Layer 4 of a small transformer language model trained on English Wikipedia (8 layers, counted from 0, width 128).
A neuron's activation on a vector x is SiLU(gate . x) times (in . x), where the dot is the dot product.
The model reads these tokens: "2" "0" "1" "7" "–" "2" "0" "1" "8" ":" " H" "ues" "ca"

The vector x that enters this layer's MLP at each token. A number n stands for (n - 128) times 0.033.
0 "2": 101, 126, 64, 63, 95, 118, 68, 106, 184, 74, 125, 92, 127, 42, 94, 134, 115, 102, 158, 143, 118, 72, 165, 127, 119, 176, 72, 153, 135, 158, 127, 115, 168, 140, 99, 130, 133, 117, 143, 197, 116, 80, 145, 105, 121, 150, 100, 106, 111, 117, 133, 149, 78, 140, 135, 203, 159, 90, 107, 75, 157, 131, 163, 151, 110, 102, 111, 157, 95, 109, 185, 180, 143, 125, 164, 141, 99, 77, 168, 149, 151, 126, 101, 72, 139, 141, 102, 115, 138, 170, 188, 163, 117, 122, 97, 137, 132, 173, 154, 125, 113, 131, 38, 81, 64, 144, 91, 113, 132, 85, 76, 141, 142, 130, 164, 122, 158, 121, 181, 174, 90, 60, 108, 161, 138, 158, 143, 122
1 "0": 127, 99, 30, 32, 96, 129, 81, 82, 182, 104, 136, 139, 113, 34, 93, 122, 112, 97, 150, 131, 125, 74, 142, 122, 110, 179, 103, 158, 107, 114, 113, 126, 176, 129, 119, 115, 149, 99, 120, 170, 104, 92, 169, 114, 133, 123, 108, 91, 92, 137, 118, 117, 80, 129, 115, 198, 117, 111, 111, 83, 130, 112, 166, 161, 97, 107, 151, 165, 107, 112, 171, 158, 158, 139, 129, 118, 101, 88, 187, 147, 133, 126, 120, 80, 122, 123, 89, 128, 112, 165, 177, 159, 140, 125, 109, 140, 148, 130, 169, 126, 103, 172, 43, 108, 73, 160, 80, 127, 185, 67, 130, 178, 123, 148, 156, 129, 154, 130, 186, 159, 97, 52, 76, 156, 131, 168, 133, 122
2 "1": 149, 106, 54, 63, 138, 95, 90, 118, 175, 107, 153, 106, 101, 45, 79, 104, 115, 69, 140, 122, 102, 84, 144, 110, 83, 185, 79, 140, 138, 159, 117, 89, 137, 123, 129, 115, 143, 107, 111, 159, 132, 62, 168, 135, 162, 166, 116, 143, 130, 133, 171, 131, 39, 156, 108, 198, 122, 106, 112, 113, 145, 121, 96, 159, 92, 107, 119, 144, 89, 105, 146, 164, 137, 169, 148, 115, 93, 69, 182, 134, 166, 133, 98, 77, 146, 142, 66, 138, 123, 140, 195, 133, 171, 125, 102, 108, 108, 113, 149, 76, 97, 134, 46, 113, 82, 140, 114, 141, 138, 80, 121, 148, 115, 161, 146, 125, 163, 125, 210, 153, 126, 62, 136, 166, 145, 183, 136, 137
3 "7": 95, 90, 40, 84, 125, 124, 98, 101, 195, 100, 161, 121, 91, 42, 98, 116, 133, 53, 138, 132, 138, 66, 147, 92, 103, 185, 124, 119, 149, 136, 124, 116, 160, 120, 149, 133, 143, 121, 127, 175, 151, 64, 125, 133, 148, 138, 119, 89, 120, 118, 149, 92, 47, 175, 102, 159, 95, 87, 111, 64, 149, 156, 103, 121, 66, 103, 129, 160, 127, 97, 136, 149, 134, 143, 187, 169, 92, 91, 170, 143, 145, 127, 100, 95, 165, 135, 65, 129, 97, 137, 178, 190, 148, 94, 134, 108, 149, 140, 129, 118, 97, 167, 57, 90, 74, 120, 94, 149, 123, 116, 148, 118, 154, 171, 180, 139, 173, 113, 155, 161, 142, 52, 98, 158, 132, 152, 118, 107
4 "–": 114, 86, 40, 83, 103, 107, 110, 112, 152, 153, 178, 144, 70, 87, 78, 151, 121, 89, 97, 86, 147, 100, 160, 82, 68, 150, 109, 161, 137, 132, 88, 100, 157, 187, 126, 132, 120, 115, 119, 161, 138, 113, 130, 119, 115, 133, 112, 76, 176, 121, 126, 99, 64, 153, 87, 125, 98, 130, 100, 119, 184, 118, 143, 96, 152, 116, 142, 173, 115, 100, 188, 135, 134, 178, 123, 118, 81, 51, 203, 132, 129, 124, 68, 90, 79, 140, 83, 101, 104, 138, 176, 167, 104, 103, 120, 112, 96, 149, 156, 93, 118, 144, 77, 136, 84, 146, 99, 92, 104, 68, 73, 195, 112, 135, 105, 145, 127, 80, 210, 163, 131, 94, 99, 155, 163, 146, 87, 93
5 "2": 111, 129, 100, 108, 86, 86, 111, 83, 182, 121, 149, 77, 130, 64, 101, 113, 142, 96, 111, 117, 130, 57, 142, 111, 113, 174, 81, 194, 151, 121, 122, 103, 102, 182, 136, 179, 100, 142, 137, 195, 125, 71, 108, 96, 135, 143, 120, 108, 92, 140, 123, 72, 77, 132, 124, 182, 135, 136, 108, 79, 170, 132, 149, 123, 118, 126, 122, 162, 145, 142, 205, 147, 123, 112, 142, 164, 111, 76, 150, 122, 122, 132, 49, 89, 125, 129, 84, 122, 125, 158, 175, 201, 167, 110, 125, 118, 147, 182, 141, 102, 106, 135, 8, 109, 68, 103, 113, 70, 89, 102, 76, 92, 135, 129, 116, 158, 147, 73, 188, 163, 110, 87, 109, 172, 142, 126, 115, 135
6 "0": 127, 98, 64, 62, 72, 128, 84, 98, 171, 128, 171, 125, 168, 49, 105, 128, 129, 113, 104, 97, 164, 66, 118, 101, 94, 185, 120, 168, 101, 90, 81, 121, 130, 161, 146, 137, 109, 112, 118, 165, 95, 96, 153, 105, 153, 103, 118, 78, 91, 165, 93, 75, 91, 97, 93, 174, 86, 111, 129, 91, 141, 107, 138, 133, 128, 134, 161, 162, 145, 121, 195, 152, 150, 136, 143, 111, 100, 80, 164, 118, 133, 98, 126, 99, 116, 135, 73, 129, 99, 182, 183, 186, 190, 91, 135, 128, 120, 119, 177, 101, 99, 164, 37, 116, 92, 142, 118, 82, 171, 92, 112, 149, 137, 141, 116, 132, 146, 91, 196, 154, 64, 91, 84, 161, 141, 153, 110, 126
7 "1": 153, 77, 66, 68, 141, 83, 84, 133, 147, 77, 142, 118, 150, 79, 98, 100, 128, 85, 86, 138, 120, 106, 129, 109, 82, 186, 96, 150, 125, 153, 106, 106, 131, 155, 137, 138, 131, 113, 95, 147, 134, 79, 154, 123, 165, 140, 120, 93, 123, 144, 171, 120, 50, 153, 112, 167, 126, 102, 132, 125, 133, 165, 79, 137, 124, 126, 142, 140, 106, 99, 150, 184, 143, 175, 175, 98, 82, 75, 142, 110, 137, 103, 81, 77, 144, 177, 64, 131, 151, 168, 208, 143, 205, 84, 111, 120, 82, 99, 127, 56, 98, 113, 48, 111, 104, 158, 136, 128, 125, 82, 94, 151, 135, 159, 133, 117, 142, 83, 220, 137, 135, 70, 160, 169, 140, 162, 121, 128
8 "8": 61, 71, 50, 88, 130, 105, 102, 89, 160, 75, 156, 111, 137, 69, 147, 94, 137, 67, 122, 155, 110, 94, 129, 91, 100, 186, 134, 139, 139, 143, 98, 93, 148, 128, 147, 120, 129, 120, 101, 175, 112, 85, 137, 116, 156, 130, 144, 51, 101, 111, 149, 98, 72, 176, 95, 144, 66, 67, 110, 97, 143, 142, 129, 127, 103, 103, 142, 159, 153, 110, 162, 152, 137, 165, 183, 161, 71, 109, 149, 109, 91, 128, 95, 74, 169, 145, 68, 136, 137, 158, 177, 189, 180, 54, 121, 119, 154, 144, 108, 127, 96, 157, 64, 71, 104, 140, 94, 146, 130, 111, 114, 137, 131, 162, 160, 127, 179, 92, 186, 158, 158, 70, 121, 140, 110, 165, 98, 113
9 ":": 147, 129, 36, 72, 137, 132, 102, 108, 174, 136, 146, 131, 54, 74, 100, 153, 89, 105, 135, 106, 152, 78, 221, 104, 110, 201, 145, 169, 173, 139, 118, 131, 187, 127, 85, 174, 120, 124, 187, 171, 123, 94, 169, 145, 124, 168, 131, 94, 122, 105, 163, 83, 84, 165, 88, 170, 140, 120, 111, 115, 140, 170, 152, 106, 165, 122, 161, 107, 152, 128, 168, 118, 144, 171, 135, 139, 69, 114, 154, 104, 115, 158, 117, 104, 138, 128, 88, 102, 102, 156, 148, 145, 126, 94, 150, 130, 116, 183, 134, 92, 83, 142, 42, 91, 107, 137, 142, 94, 136, 109, 96, 124, 147, 142, 137, 113, 118, 135, 196, 170, 138, 69, 117, 139, 141, 153, 123, 120
10 " H": 123, 172, 62, 111, 90, 127, 143, 157, 201, 117, 151, 115, 136, 56, 93, 157, 125, 32, 140, 130, 159, 108, 134, 96, 123, 158, 145, 92, 140, 134, 86, 159, 152, 197, 87, 198, 133, 113, 142, 163, 101, 88, 142, 113, 152, 232, 104, 143, 116, 107, 163, 163, 100, 154, 78, 118, 128, 134, 112, 112, 151, 122, 118, 87, 135, 122, 94, 138, 141, 120, 161, 119, 109, 105, 118, 131, 100, 95, 179, 144, 135, 160, 98, 111, 141, 123, 79, 136, 132, 154, 217, 176, 189, 184, 204, 75, 119, 128, 181, 75, 65, 114, 117, 130, 103, 126, 115, 113, 113, 101, 90, 113, 157, 110, 143, 96, 134, 113, 183, 167, 75, 91, 129, 84, 161, 140, 122, 115
11 "ues": 132, 122, 58, 117, 179, 127, 95, 63, 166, 174, 137, 114, 85, 87, 125, 133, 122, 59, 96, 113, 135, 59, 142, 61, 115, 143, 97, 123, 108, 139, 70, 108, 116, 129, 106, 241, 65, 117, 149, 134, 113, 75, 93, 112, 118, 178, 143, 148, 136, 135, 148, 134, 129, 108, 93, 157, 133, 80, 90, 125, 145, 156, 178, 165, 144, 81, 111, 148, 64, 137, 160, 147, 113, 161, 163, 126, 97, 111, 128, 90, 162, 163, 154, 97, 168, 110, 79, 126, 98, 185, 195, 143, 164, 81, 154, 103, 129, 66, 202, 121, 87, 106, 77, 125, 141, 160, 89, 88, 97, 119, 144, 155, 154, 99, 120, 122, 129, 147, 139, 172, 77, 89, 101, 139, 111, 157, 92, 86
12 "ca": 125, 133, 126, 86, 93, 106, 82, 98, 185, 108, 136, 118, 123, 91, 103, 125, 95, 61, 141, 159, 157, 69, 156, 81, 134, 173, 160, 179, 136, 127, 28, 96, 158, 131, 89, 218, 59, 148, 149, 157, 89, 92, 105, 100, 125, 194, 145, 130, 116, 135, 190, 102, 139, 128, 113, 113, 147, 29, 103, 92, 150, 160, 130, 144, 140, 107, 94, 165, 102, 122, 188, 169, 118, 141, 145, 98, 84, 120, 150, 86, 75, 164, 125, 133, 138, 166, 97, 111, 68, 165, 195, 173, 178, 136, 125, 95, 118, 108, 128, 119, 98, 155, 115, 86, 127, 119, 122, 88, 152, 180, 129, 150, 144, 98, 167, 113, 134, 149, 184, 164, 102, 119, 142, 114, 127, 151, 76, 85

Each question shows the input weights of one neuron of the MLP. A number n stands for (n - 128) times 0.0049.

n48 gate: 149, 145, 97, 99, 152, 112, 98, 139, 106, 123, 124, 113, 161, 125, 136, 133, 162, 99, 140, 178, 135, 104, 110, 147, 164, 135, 98, 167, 157, 109, 107, 112, 78, 163, 128, 94, 144, 102, 175, 98, 159, 115, 110, 138, 124, 128, 148, 141, 141, 144, 93, 121, 147, 141, 112, 160, 83, 147, 139, 116, 98, 163, 150, 151, 135, 105, 75, 146, 200, 115, 121, 84, 116, 159, 211, 125, 187, 158, 186, 171, 163, 96, 138, 100, 153, 131, 138, 124, 112, 137, 139, 96, 110, 101, 73, 147, 184, 144, 75, 141, 168, 143, 88, 82, 94, 119, 161, 175, 137, 93, 102, 120, 112, 171, 121, 178, 157, 185, 140, 166, 123, 115, 131, 161, 118, 187, 168, 108
n48 in: 115, 79, 134, 145, 80, 108, 132, 132, 130, 132, 95, 120, 78, 98, 134, 102, 126, 149, 111, 143, 156, 134, 134, 156, 148, 133, 160, 152, 83, 124, 95, 115, 142, 72, 75, 188, 134, 144, 98, 182, 124, 97, 124, 137, 78, 150, 74, 165, 103, 153, 139, 187, 143, 123, 115, 102, 157, 113, 104, 169, 172, 66, 109, 145, 80, 149, 133, 141, 81, 141, 165, 139, 130, 84, 159, 124, 97, 78, 105, 160, 123, 92, 148, 105, 66, 93, 119, 163, 111, 116, 138, 98, 182, 150, 134, 123, 121, 120, 196, 183, 117, 153, 100, 103, 126, 149, 144, 124, 117, 136, 206, 179, 122, 92, 136, 153, 145, 121, 63, 107, 156, 144, 126, 124, 156, 140, 125, 124
On which token does it fire most, and how strongly? 1 "0", at about 6.7

n190 gate: 97, 155, 179, 89, 203, 128, 87, 142, 114, 136, 173, 111, 121, 105, 154, 154, 91, 117, 180, 158, 126, 107, 170, 119, 117, 31, 74, 95, 125, 121, 113, 110, 151, 105, 195, 104, 186, 151, 124, 135, 190, 126, 116, 105, 114, 111, 146, 148, 117, 145, 128, 138, 109, 124, 167, 154, 93, 126, 134, 80, 201, 98, 118, 87, 166, 144, 117, 107, 137, 168, 182, 134, 121, 136, 174, 129, 153, 93, 179, 141, 101, 185, 115, 142, 121, 130, 131, 98, 83, 148, 174, 137, 71, 143, 141, 109, 80, 109, 110, 135, 155, 136, 144, 129, 118, 120, 110, 139, 110, 147, 132, 165, 129, 129, 143, 129, 87, 113, 134, 116, 151, 121, 139, 127, 159, 133, 134, 150
n190 in: 93, 126, 105, 140, 101, 124, 177, 122, 100, 138, 85, 134, 101, 94, 149, 136, 133, 123, 187, 140, 145, 124, 60, 113, 139, 171, 105, 196, 100, 183, 164, 202, 149, 126, 117, 177, 105, 57, 209, 152, 129, 143, 172, 91, 98, 137, 137, 173, 127, 121, 134, 124, 101, 127, 109, 106, 99, 112, 147, 115, 179, 161, 103, 164, 153, 155, 110, 159, 162, 74, 125, 135, 117, 140, 129, 127, 170, 155, 134, 87, 129, 99, 109, 114, 179, 156, 136, 136, 169, 151, 130, 174, 194, 115, 128, 135, 139, 72, 164, 116, 82, 129, 98, 161, 156, 125, 176, 167, 146, 158, 122, 124, 165, 109, 143, 109, 145, 135, 136, 141, 93, 100, 140, 173, 112, 176, 165, 167
On which token does it fire most? 0 "2"

n28 gate: 159, 94, 90, 99, 158, 144, 150, 80, 104, 135, 118, 143, 143, 126, 121, 140, 159, 118, 109, 148, 121, 142, 81, 103, 141, 154, 87, 78, 101, 115, 100, 103, 101, 112, 94, 141, 99, 152, 135, 106, 127, 153, 107, 132, 124, 143, 87, 67, 147, 139, 111, 128, 149, 85, 104, 87, 132, 120, 145, 115, 138, 122, 155, 149, 126, 169, 103, 118, 78, 88, 119, 137, 126, 117, 150, 100, 128, 94, 101, 113, 150, 118, 118, 84, 119, 95, 110, 120, 159, 77, 175, 83, 110, 149, 89, 147, 118, 109, 97, 89, 137, 132, 121, 185, 122, 112, 137, 152, 113, 112, 161, 99, 110, 101, 128, 122, 138, 176, 106, 117, 151, 131, 123, 100, 109, 159, 127, 141
n28 in: 103, 138, 145, 127, 155, 104, 87, 114, 139, 138, 135, 148, 173, 169, 129, 151, 191, 142, 115, 138, 145, 135, 121, 86, 117, 60, 95, 113, 120, 136, 114, 108, 143, 90, 139, 124, 127, 144, 129, 146, 140, 84, 131, 116, 117, 118, 92, 126, 121, 125, 105, 83, 149, 140, 139, 88, 80, 87, 119, 94, 163, 100, 121, 147, 201, 172, 111, 121, 87, 114, 131, 94, 161, 146, 116, 97, 133, 125, 139, 48, 151, 130, 100, 94, 129, 162, 50, 122, 157, 91, 166, 145, 165, 166, 93, 104, 101, 107, 181, 155, 138, 154, 108, 153, 108, 148, 125, 91, 126, 91, 188, 77, 91, 106, 142, 119, 116, 124, 132, 123, 151, 140, 153, 121, 125, 148, 132, 169
On which token does it fire most? 11 "ues"

n29 gate: 120, 137, 126, 94, 139, 69, 113, 178, 101, 123, 181, 137, 108, 131, 101, 124, 132, 185, 180, 149, 103, 156, 125, 136, 143, 109, 123, 147, 125, 79, 122, 194, 159, 159, 111, 99, 132, 60, 117, 129, 122, 150, 104, 99, 100, 141, 152, 138, 106, 159, 163, 145, 131, 128, 51, 89, 112, 130, 117, 157, 150, 83, 169, 175, 97, 143, 131, 74, 115, 127, 130, 191, 130, 99, 134, 147, 136, 151, 125, 145, 91, 135, 124, 132, 111, 82, 136, 148, 153, 139, 72, 140, 144, 145, 136, 80, 136, 136, 155, 158, 110, 199, 135, 109, 118, 117, 152, 165, 73, 84, 132, 179, 164, 142, 152, 118, 126, 150, 120, 169, 141, 143, 104, 84, 132, 137, 176, 84
n29 in: 95, 91, 68, 155, 88, 142, 154, 147, 161, 197, 115, 181, 151, 134, 148, 152, 122, 144, 172, 120, 118, 117, 132, 144, 105, 135, 158, 116, 111, 51, 125, 62, 116, 118, 157, 109, 76, 162, 140, 136, 134, 159, 179, 99, 123, 160, 78, 157, 103, 69, 106, 112, 145, 154, 140, 116, 119, 150, 133, 75, 106, 106, 102, 124, 189, 120, 122, 122, 140, 105, 180, 138, 153, 138, 139, 143, 109, 113, 120, 162, 185, 73, 143, 101, 154, 119, 126, 123, 133, 122, 167, 129, 88, 70, 164, 174, 19, 150, 171, 91, 158, 109, 121, 114, 161, 162, 104, 136, 131, 154, 136, 120, 84, 123, 98, 145, 120, 147, 147, 172, 108, 123, 134, 151, 124, 168, 111, 178
On which token does it fire most? 1 "0"

n126 gate: 142, 97, 132, 165, 163, 124, 139, 81, 117, 167, 155, 157, 138, 143, 195, 125, 178, 118, 114, 168, 122, 180, 114, 112, 89, 124, 96, 143, 131, 144, 88, 78, 184, 128, 123, 115, 160, 125, 147, 117, 161, 144, 121, 84, 113, 89, 57, 130, 155, 153, 90, 98, 100, 122, 116, 151, 106, 140, 104, 117, 147, 121, 155, 160, 148, 163, 80, 149, 109, 124, 131, 110, 142, 126, 94, 116, 79, 173, 128, 163, 156, 119, 103, 100, 114, 137, 94, 133, 156, 119, 147, 126, 114, 129, 95, 93, 107, 166, 124, 137, 80, 138, 92, 148, 75, 99, 122, 127, 139, 163, 112, 161, 83, 159, 98, 183, 130, 72, 130, 103, 107, 127, 136, 70, 155, 93, 70, 120
n126 in: 148, 169, 148, 158, 103, 116, 93, 133, 129, 88, 155, 141, 203, 204, 147, 100, 159, 115, 127, 127, 107, 89, 99, 63, 110, 170, 132, 154, 126, 145, 153, 95, 68, 148, 87, 98, 145, 94, 169, 144, 96, 85, 137, 117, 118, 132, 115, 123, 118, 153, 170, 111, 90, 148, 125, 96, 132, 114, 107, 143, 159, 143, 164, 51, 129, 164, 121, 91, 91, 144, 169, 103, 97, 153, 151, 79, 109, 84, 177, 169, 139, 114, 139, 125, 112, 92, 142, 88, 115, 102, 139, 81, 111, 89, 127, 104, 118, 144, 154, 151, 181, 160, 130, 138, 140, 148, 107, 144, 108, 107, 170, 137, 113, 166, 147, 146, 133, 111, 96, 114, 121, 130, 115, 125, 166, 123, 82, 174
On which token does it fire most? 4 "–"

n114 gate: 162, 57, 150, 128, 129, 82, 96, 121, 159, 103, 94, 157, 110, 142, 146, 122, 95, 168, 132, 91, 168, 116, 91, 191, 174, 156, 137, 139, 163, 191, 152, 103, 129, 121, 130, 117, 112, 113, 141, 120, 143, 142, 115, 107, 119, 69, 113, 118, 133, 144, 163, 147, 159, 155, 128, 136, 162, 161, 62, 131, 114, 104, 137, 115, 117, 127, 154, 151, 143, 93, 109, 149, 127, 125, 157, 150, 126, 102, 117, 152, 128, 76, 133, 129, 160, 118, 169, 110, 132, 131, 143, 119, 156, 108, 99, 147, 112, 86, 118, 147, 79, 165, 108, 123, 150, 130, 110, 124, 121, 110, 106, 135, 160, 149, 92, 105, 104, 109, 100, 130, 126, 140, 142, 106, 84, 151, 132, 120
n114 in: 156, 129, 123, 79, 157, 105, 116, 47, 113, 134, 155, 107, 150, 139, 118, 109, 123, 186, 155, 160, 131, 91, 152, 121, 98, 147, 127, 113, 96, 174, 113, 97, 163, 164, 121, 118, 116, 148, 89, 98, 65, 127, 108, 149, 136, 125, 123, 63, 63, 132, 154, 168, 148, 87, 117, 130, 98, 158, 86, 139, 102, 111, 153, 104, 72, 74, 139, 164, 61, 91, 90, 191, 152, 133, 127, 132, 147, 123, 138, 182, 139, 140, 178, 127, 123, 112, 157, 140, 112, 126, 98, 119, 147, 98, 112, 172, 117, 105, 127, 118, 141, 111, 86, 118, 174, 90, 108, 125, 141, 133, 69, 134, 158, 165, 122, 179, 147, 160, 74, 96, 86, 116, 147, 102, 183, 157, 105, 123
On which token does it fire most, and how strongly? 7 "1", at about 1.2

n87 gate: 149, 141, 91, 135, 138, 141, 154, 93, 113, 116, 176, 136, 125, 145, 130, 97, 124, 104, 115, 144, 142, 149, 77, 138, 128, 127, 113, 125, 101, 135, 149, 97, 155, 133, 177, 147, 121, 126, 147, 133, 163, 134, 105, 131, 99, 200, 145, 142, 137, 145, 138, 103, 106, 132, 139, 144, 116, 145, 91, 123, 120, 91, 150, 126, 149, 155, 145, 112, 58, 184, 168, 168, 112, 140, 72, 99, 120, 142, 154, 149, 70, 137, 118, 111, 131, 159, 175, 69, 80, 144, 168, 122, 113, 155, 116, 131, 111, 115, 121, 142, 181, 160, 128, 118, 123, 142, 149, 157, 150, 146, 76, 111, 89, 181, 138, 123, 155, 119, 105, 106, 168, 119, 181, 139, 96, 147, 108, 149
n87 in: 154, 84, 149, 140, 136, 158, 117, 192, 118, 172, 118, 160, 138, 143, 114, 143, 158, 166, 138, 136, 117, 135, 168, 71, 128, 110, 236, 159, 177, 107, 96, 130, 152, 168, 138, 130, 146, 149, 131, 103, 131, 144, 165, 77, 103, 142, 135, 143, 161, 170, 176, 117, 139, 99, 99, 166, 130, 143, 142, 119, 121, 133, 167, 132, 106, 172, 106, 153, 94, 178, 192, 130, 109, 111, 145, 102, 144, 171, 132, 108, 162, 122, 114, 108, 183, 143, 131, 55, 145, 148, 133, 148, 158, 103, 146, 134, 126, 123, 101, 88, 124, 106, 143, 181, 147, 131, 162, 106, 94, 59, 160, 116, 117, 147, 121, 80, 149, 102, 129, 125, 160, 118, 134, 136, 84, 107, 92, 130
On which token does it fire most, and how strongly? 12 "ca", at about 1.1

n100 gate: 156, 111, 147, 109, 156, 141, 123, 102, 130, 93, 142, 164, 122, 119, 156, 119, 138, 120, 121, 136, 162, 146, 128, 121, 162, 162, 121, 116, 109, 121, 145, 105, 98, 97, 127, 185, 137, 110, 120, 111, 150, 169, 126, 142, 115, 118, 82, 111, 150, 117, 88, 153, 114, 138, 150, 130, 114, 116, 116, 132, 147, 145, 150, 181, 124, 169, 127, 130, 124, 121, 124, 67, 121, 150, 97, 110, 81, 114, 90, 120, 78, 71, 143, 109, 121, 139, 149, 139, 123, 140, 165, 151, 146, 147, 156, 133, 145, 99, 108, 159, 165, 114, 79, 129, 90, 82, 178, 160, 156, 160, 129, 128, 138, 86, 164, 91, 129, 201, 150, 145, 126, 155, 164, 111, 94, 123, 131, 69
n100 in: 109, 90, 88, 97, 107, 107, 133, 122, 117, 88, 150, 111, 119, 160, 103, 112, 91, 115, 145, 113, 100, 129, 125, 138, 129, 155, 111, 128, 203, 144, 79, 139, 140, 157, 116, 92, 160, 126, 113, 97, 116, 187, 133, 145, 139, 126, 190, 170, 162, 132, 100, 148, 112, 135, 127, 157, 135, 138, 117, 140, 126, 155, 141, 140, 143, 97, 117, 112, 116, 143, 109, 104, 111, 147, 154, 70, 103, 118, 113, 138, 83, 195, 125, 141, 70, 93, 145, 129, 196, 100, 202, 84, 85, 181, 128, 102, 67, 118, 115, 125, 119, 172, 102, 146, 101, 155, 128, 145, 165, 94, 78, 136, 143, 117, 142, 121, 134, 108, 70, 163, 123, 137, 104, 98, 136, 163, 143, 115
On which token does it fire most, and how strongly? 5 "2", at about 0.38

n132 gate: 117, 185, 169, 119, 131, 110, 188, 114, 168, 127, 190, 124, 116, 141, 102, 84, 109, 111, 112, 105, 179, 136, 125, 114, 129, 164, 154, 80, 87, 108, 142, 114, 90, 141, 133, 106, 127, 143, 160, 191, 117, 180, 136, 80, 75, 128, 138, 157, 142, 157, 77, 100, 91, 128, 153, 142, 114, 140, 119, 74, 117, 143, 135, 100, 77, 146, 140, 74, 167, 157, 162, 113, 131, 130, 124, 99, 134, 174, 124, 154, 182, 136, 128, 134, 150, 69, 151, 124, 105, 164, 102, 91, 129, 189, 125, 139, 55, 162, 114, 132, 94, 186, 102, 139, 98, 127, 149, 164, 158, 132, 164, 153, 123, 158, 127, 124, 136, 119, 94, 131, 108, 119, 71, 138, 80, 132, 159, 130
n132 in: 153, 103, 129, 128, 39, 104, 168, 148, 191, 164, 132, 115, 119, 113, 166, 132, 40, 177, 87, 137, 142, 146, 123, 178, 190, 164, 126, 191, 191, 129, 137, 142, 116, 97, 124, 139, 69, 109, 157, 190, 118, 113, 126, 117, 102, 116, 111, 82, 193, 124, 114, 183, 88, 160, 108, 172, 186, 151, 144, 93, 120, 113, 106, 85, 126, 25, 70, 147, 115, 142, 70, 145, 166, 124, 93, 129, 124, 189, 107, 146, 122, 136, 128, 195, 160, 131, 86, 149, 103, 155, 134, 182, 118, 166, 79, 150, 86, 138, 178, 123, 90, 181, 132, 120, 95, 166, 82, 97, 107, 185, 120, 131, 102, 129, 115, 161, 159, 77, 109, 127, 117, 159, 116, 111, 111, 137, 69, 140
Its three highest activations, in order, are on tokens 6 "0", 1 "0", 5 "2"

n14 gate: 161, 127, 139, 159, 118, 134, 145, 167, 139, 134, 76, 127, 183, 128, 194, 22, 104, 116, 150, 111, 121, 86, 163, 127, 100, 141, 145, 178, 99, 172, 155, 133, 202, 157, 126, 138, 183, 168, 187, 155, 161, 72, 169, 100, 118, 134, 102, 99, 119, 110, 87, 145, 88, 142, 158, 109, 120, 173, 177, 140, 124, 112, 91, 91, 136, 110, 131, 84, 104, 141, 88, 170, 87, 181, 114, 89, 138, 161, 120, 148, 134, 109, 203, 127, 117, 123, 88, 98, 141, 119, 140, 126, 147, 146, 147, 156, 105, 128, 141, 152, 117, 166, 165, 119, 147, 136, 179, 186, 161, 139, 129, 141, 134, 95, 146, 167, 134, 129, 152, 106, 149, 205, 137, 86, 176, 120, 113, 59
n14 in: 241, 79, 180, 162, 158, 183, 152, 107, 139, 111, 162, 137, 94, 115, 154, 147, 135, 156, 108, 124, 41, 105, 116, 197, 160, 164, 117, 147, 140, 125, 128, 178, 141, 132, 153, 129, 83, 90, 117, 209, 118, 94, 121, 114, 115, 133, 124, 113, 150, 123, 123, 135, 175, 148, 87, 119, 91, 131, 151, 156, 184, 147, 140, 145, 181, 167, 105, 113, 145, 104, 156, 102, 141, 139, 147, 147, 149, 154, 119, 158, 172, 108, 170, 88, 110, 99, 163, 161, 173, 111, 164, 134, 132, 123, 44, 159, 128, 52, 139, 160, 174, 224, 116, 133, 102, 141, 145, 129, 153, 184, 98, 98, 100, 151, 58, 165, 115, 103, 167, 147, 123, 98, 60, 119, 98, 128, 101, 171
On which token does it fire most? 12 "ca"

n177 gate: 168, 103, 87, 149, 129, 178, 180, 153, 159, 105, 138, 89, 129, 129, 111, 105, 133, 138, 122, 62, 141, 127, 186, 153, 116, 138, 191, 162, 132, 102, 143, 151, 85, 113, 122, 116, 96, 159, 152, 131, 137, 121, 137, 155, 72, 152, 126, 159, 144, 107, 124, 150, 155, 146, 158, 140, 87, 103, 132, 131, 155, 77, 110, 121, 107, 121, 99, 134, 117, 173, 135, 134, 107, 121, 114, 119, 158, 129, 56, 170, 130, 106, 111, 156, 155, 176, 101, 114, 153, 156, 132, 125, 175, 118, 143, 132, 125, 126, 62, 127, 146, 190, 134, 147, 169, 106, 156, 153, 148, 126, 109, 109, 136, 70, 107, 130, 99, 103, 125, 161, 182, 110, 79, 152, 114, 107, 79, 144
n177 in: 185, 173, 146, 131, 109, 45, 117, 187, 88, 108, 83, 153, 207, 138, 141, 115, 141, 100, 118, 157, 124, 114, 116, 124, 135, 127, 187, 142, 66, 109, 134, 93, 156, 93, 113, 143, 132, 111, 137, 169, 83, 122, 121, 156, 103, 127, 125, 89, 125, 128, 185, 110, 115, 111, 174, 142, 142, 151, 151, 131, 113, 148, 172, 113, 130, 114, 125, 149, 142, 104, 107, 133, 124, 100, 143, 154, 130, 118, 148, 146, 151, 132, 118, 23, 157, 113, 125, 117, 117, 92, 162, 68, 76, 134, 182, 139, 122, 145, 177, 151, 82, 117, 101, 178, 127, 120, 92, 103, 135, 170, 139, 119, 87, 159, 104, 153, 126, 98, 150, 112, 148, 105, 146, 118, 122, 130, 186, 173
On which two tokens does it fire most, strongest first? 4 "–", 11 "ues"

n147 gate: 177, 126, 98, 115, 129, 98, 120, 100, 111, 160, 159, 152, 59, 64, 120, 134, 143, 130, 140, 155, 105, 113, 78, 118, 163, 133, 103, 166, 98, 146, 153, 96, 65, 104, 133, 121, 93, 85, 109, 86, 179, 144, 119, 129, 149, 108, 183, 141, 134, 190, 156, 141, 102, 128, 126, 119, 145, 135, 88, 120, 142, 125, 123, 161, 94, 120, 142, 148, 136, 85, 128, 166, 137, 98, 110, 99, 123, 202, 80, 124, 187, 108, 114, 110, 131, 177, 138, 177, 120, 133, 118, 130, 150, 115, 93, 143, 120, 103, 102, 152, 93, 114, 83, 102, 111, 139, 176, 132, 131, 153, 79, 122, 113, 154, 136, 172, 129, 135, 105, 112, 106, 173, 130, 120, 107, 161, 115, 96
n147 in: 124, 111, 124, 150, 95, 126, 124, 155, 153, 128, 127, 141, 127, 50, 127, 130, 126, 98, 151, 98, 148, 121, 75, 161, 94, 195, 130, 137, 113, 111, 120, 140, 118, 129, 145, 127, 50, 125, 150, 130, 141, 139, 103, 136, 87, 155, 150, 129, 117, 85, 132, 135, 147, 164, 114, 90, 166, 79, 138, 103, 81, 93, 110, 95, 84, 122, 173, 137, 150, 96, 102, 170, 99, 94, 109, 178, 157, 209, 148, 121, 132, 83, 166, 144, 109, 176, 192, 126, 133, 128, 89, 155, 97, 115, 136, 103, 128, 95, 111, 131, 96, 119, 64, 113, 117, 160, 138, 145, 133, 123, 86, 108, 117, 136, 138, 120, 131, 169, 125, 132, 166, 150, 106, 152, 129, 150, 175, 69
On which token does it fire most, and how strongly? 3 "7", at about 1.6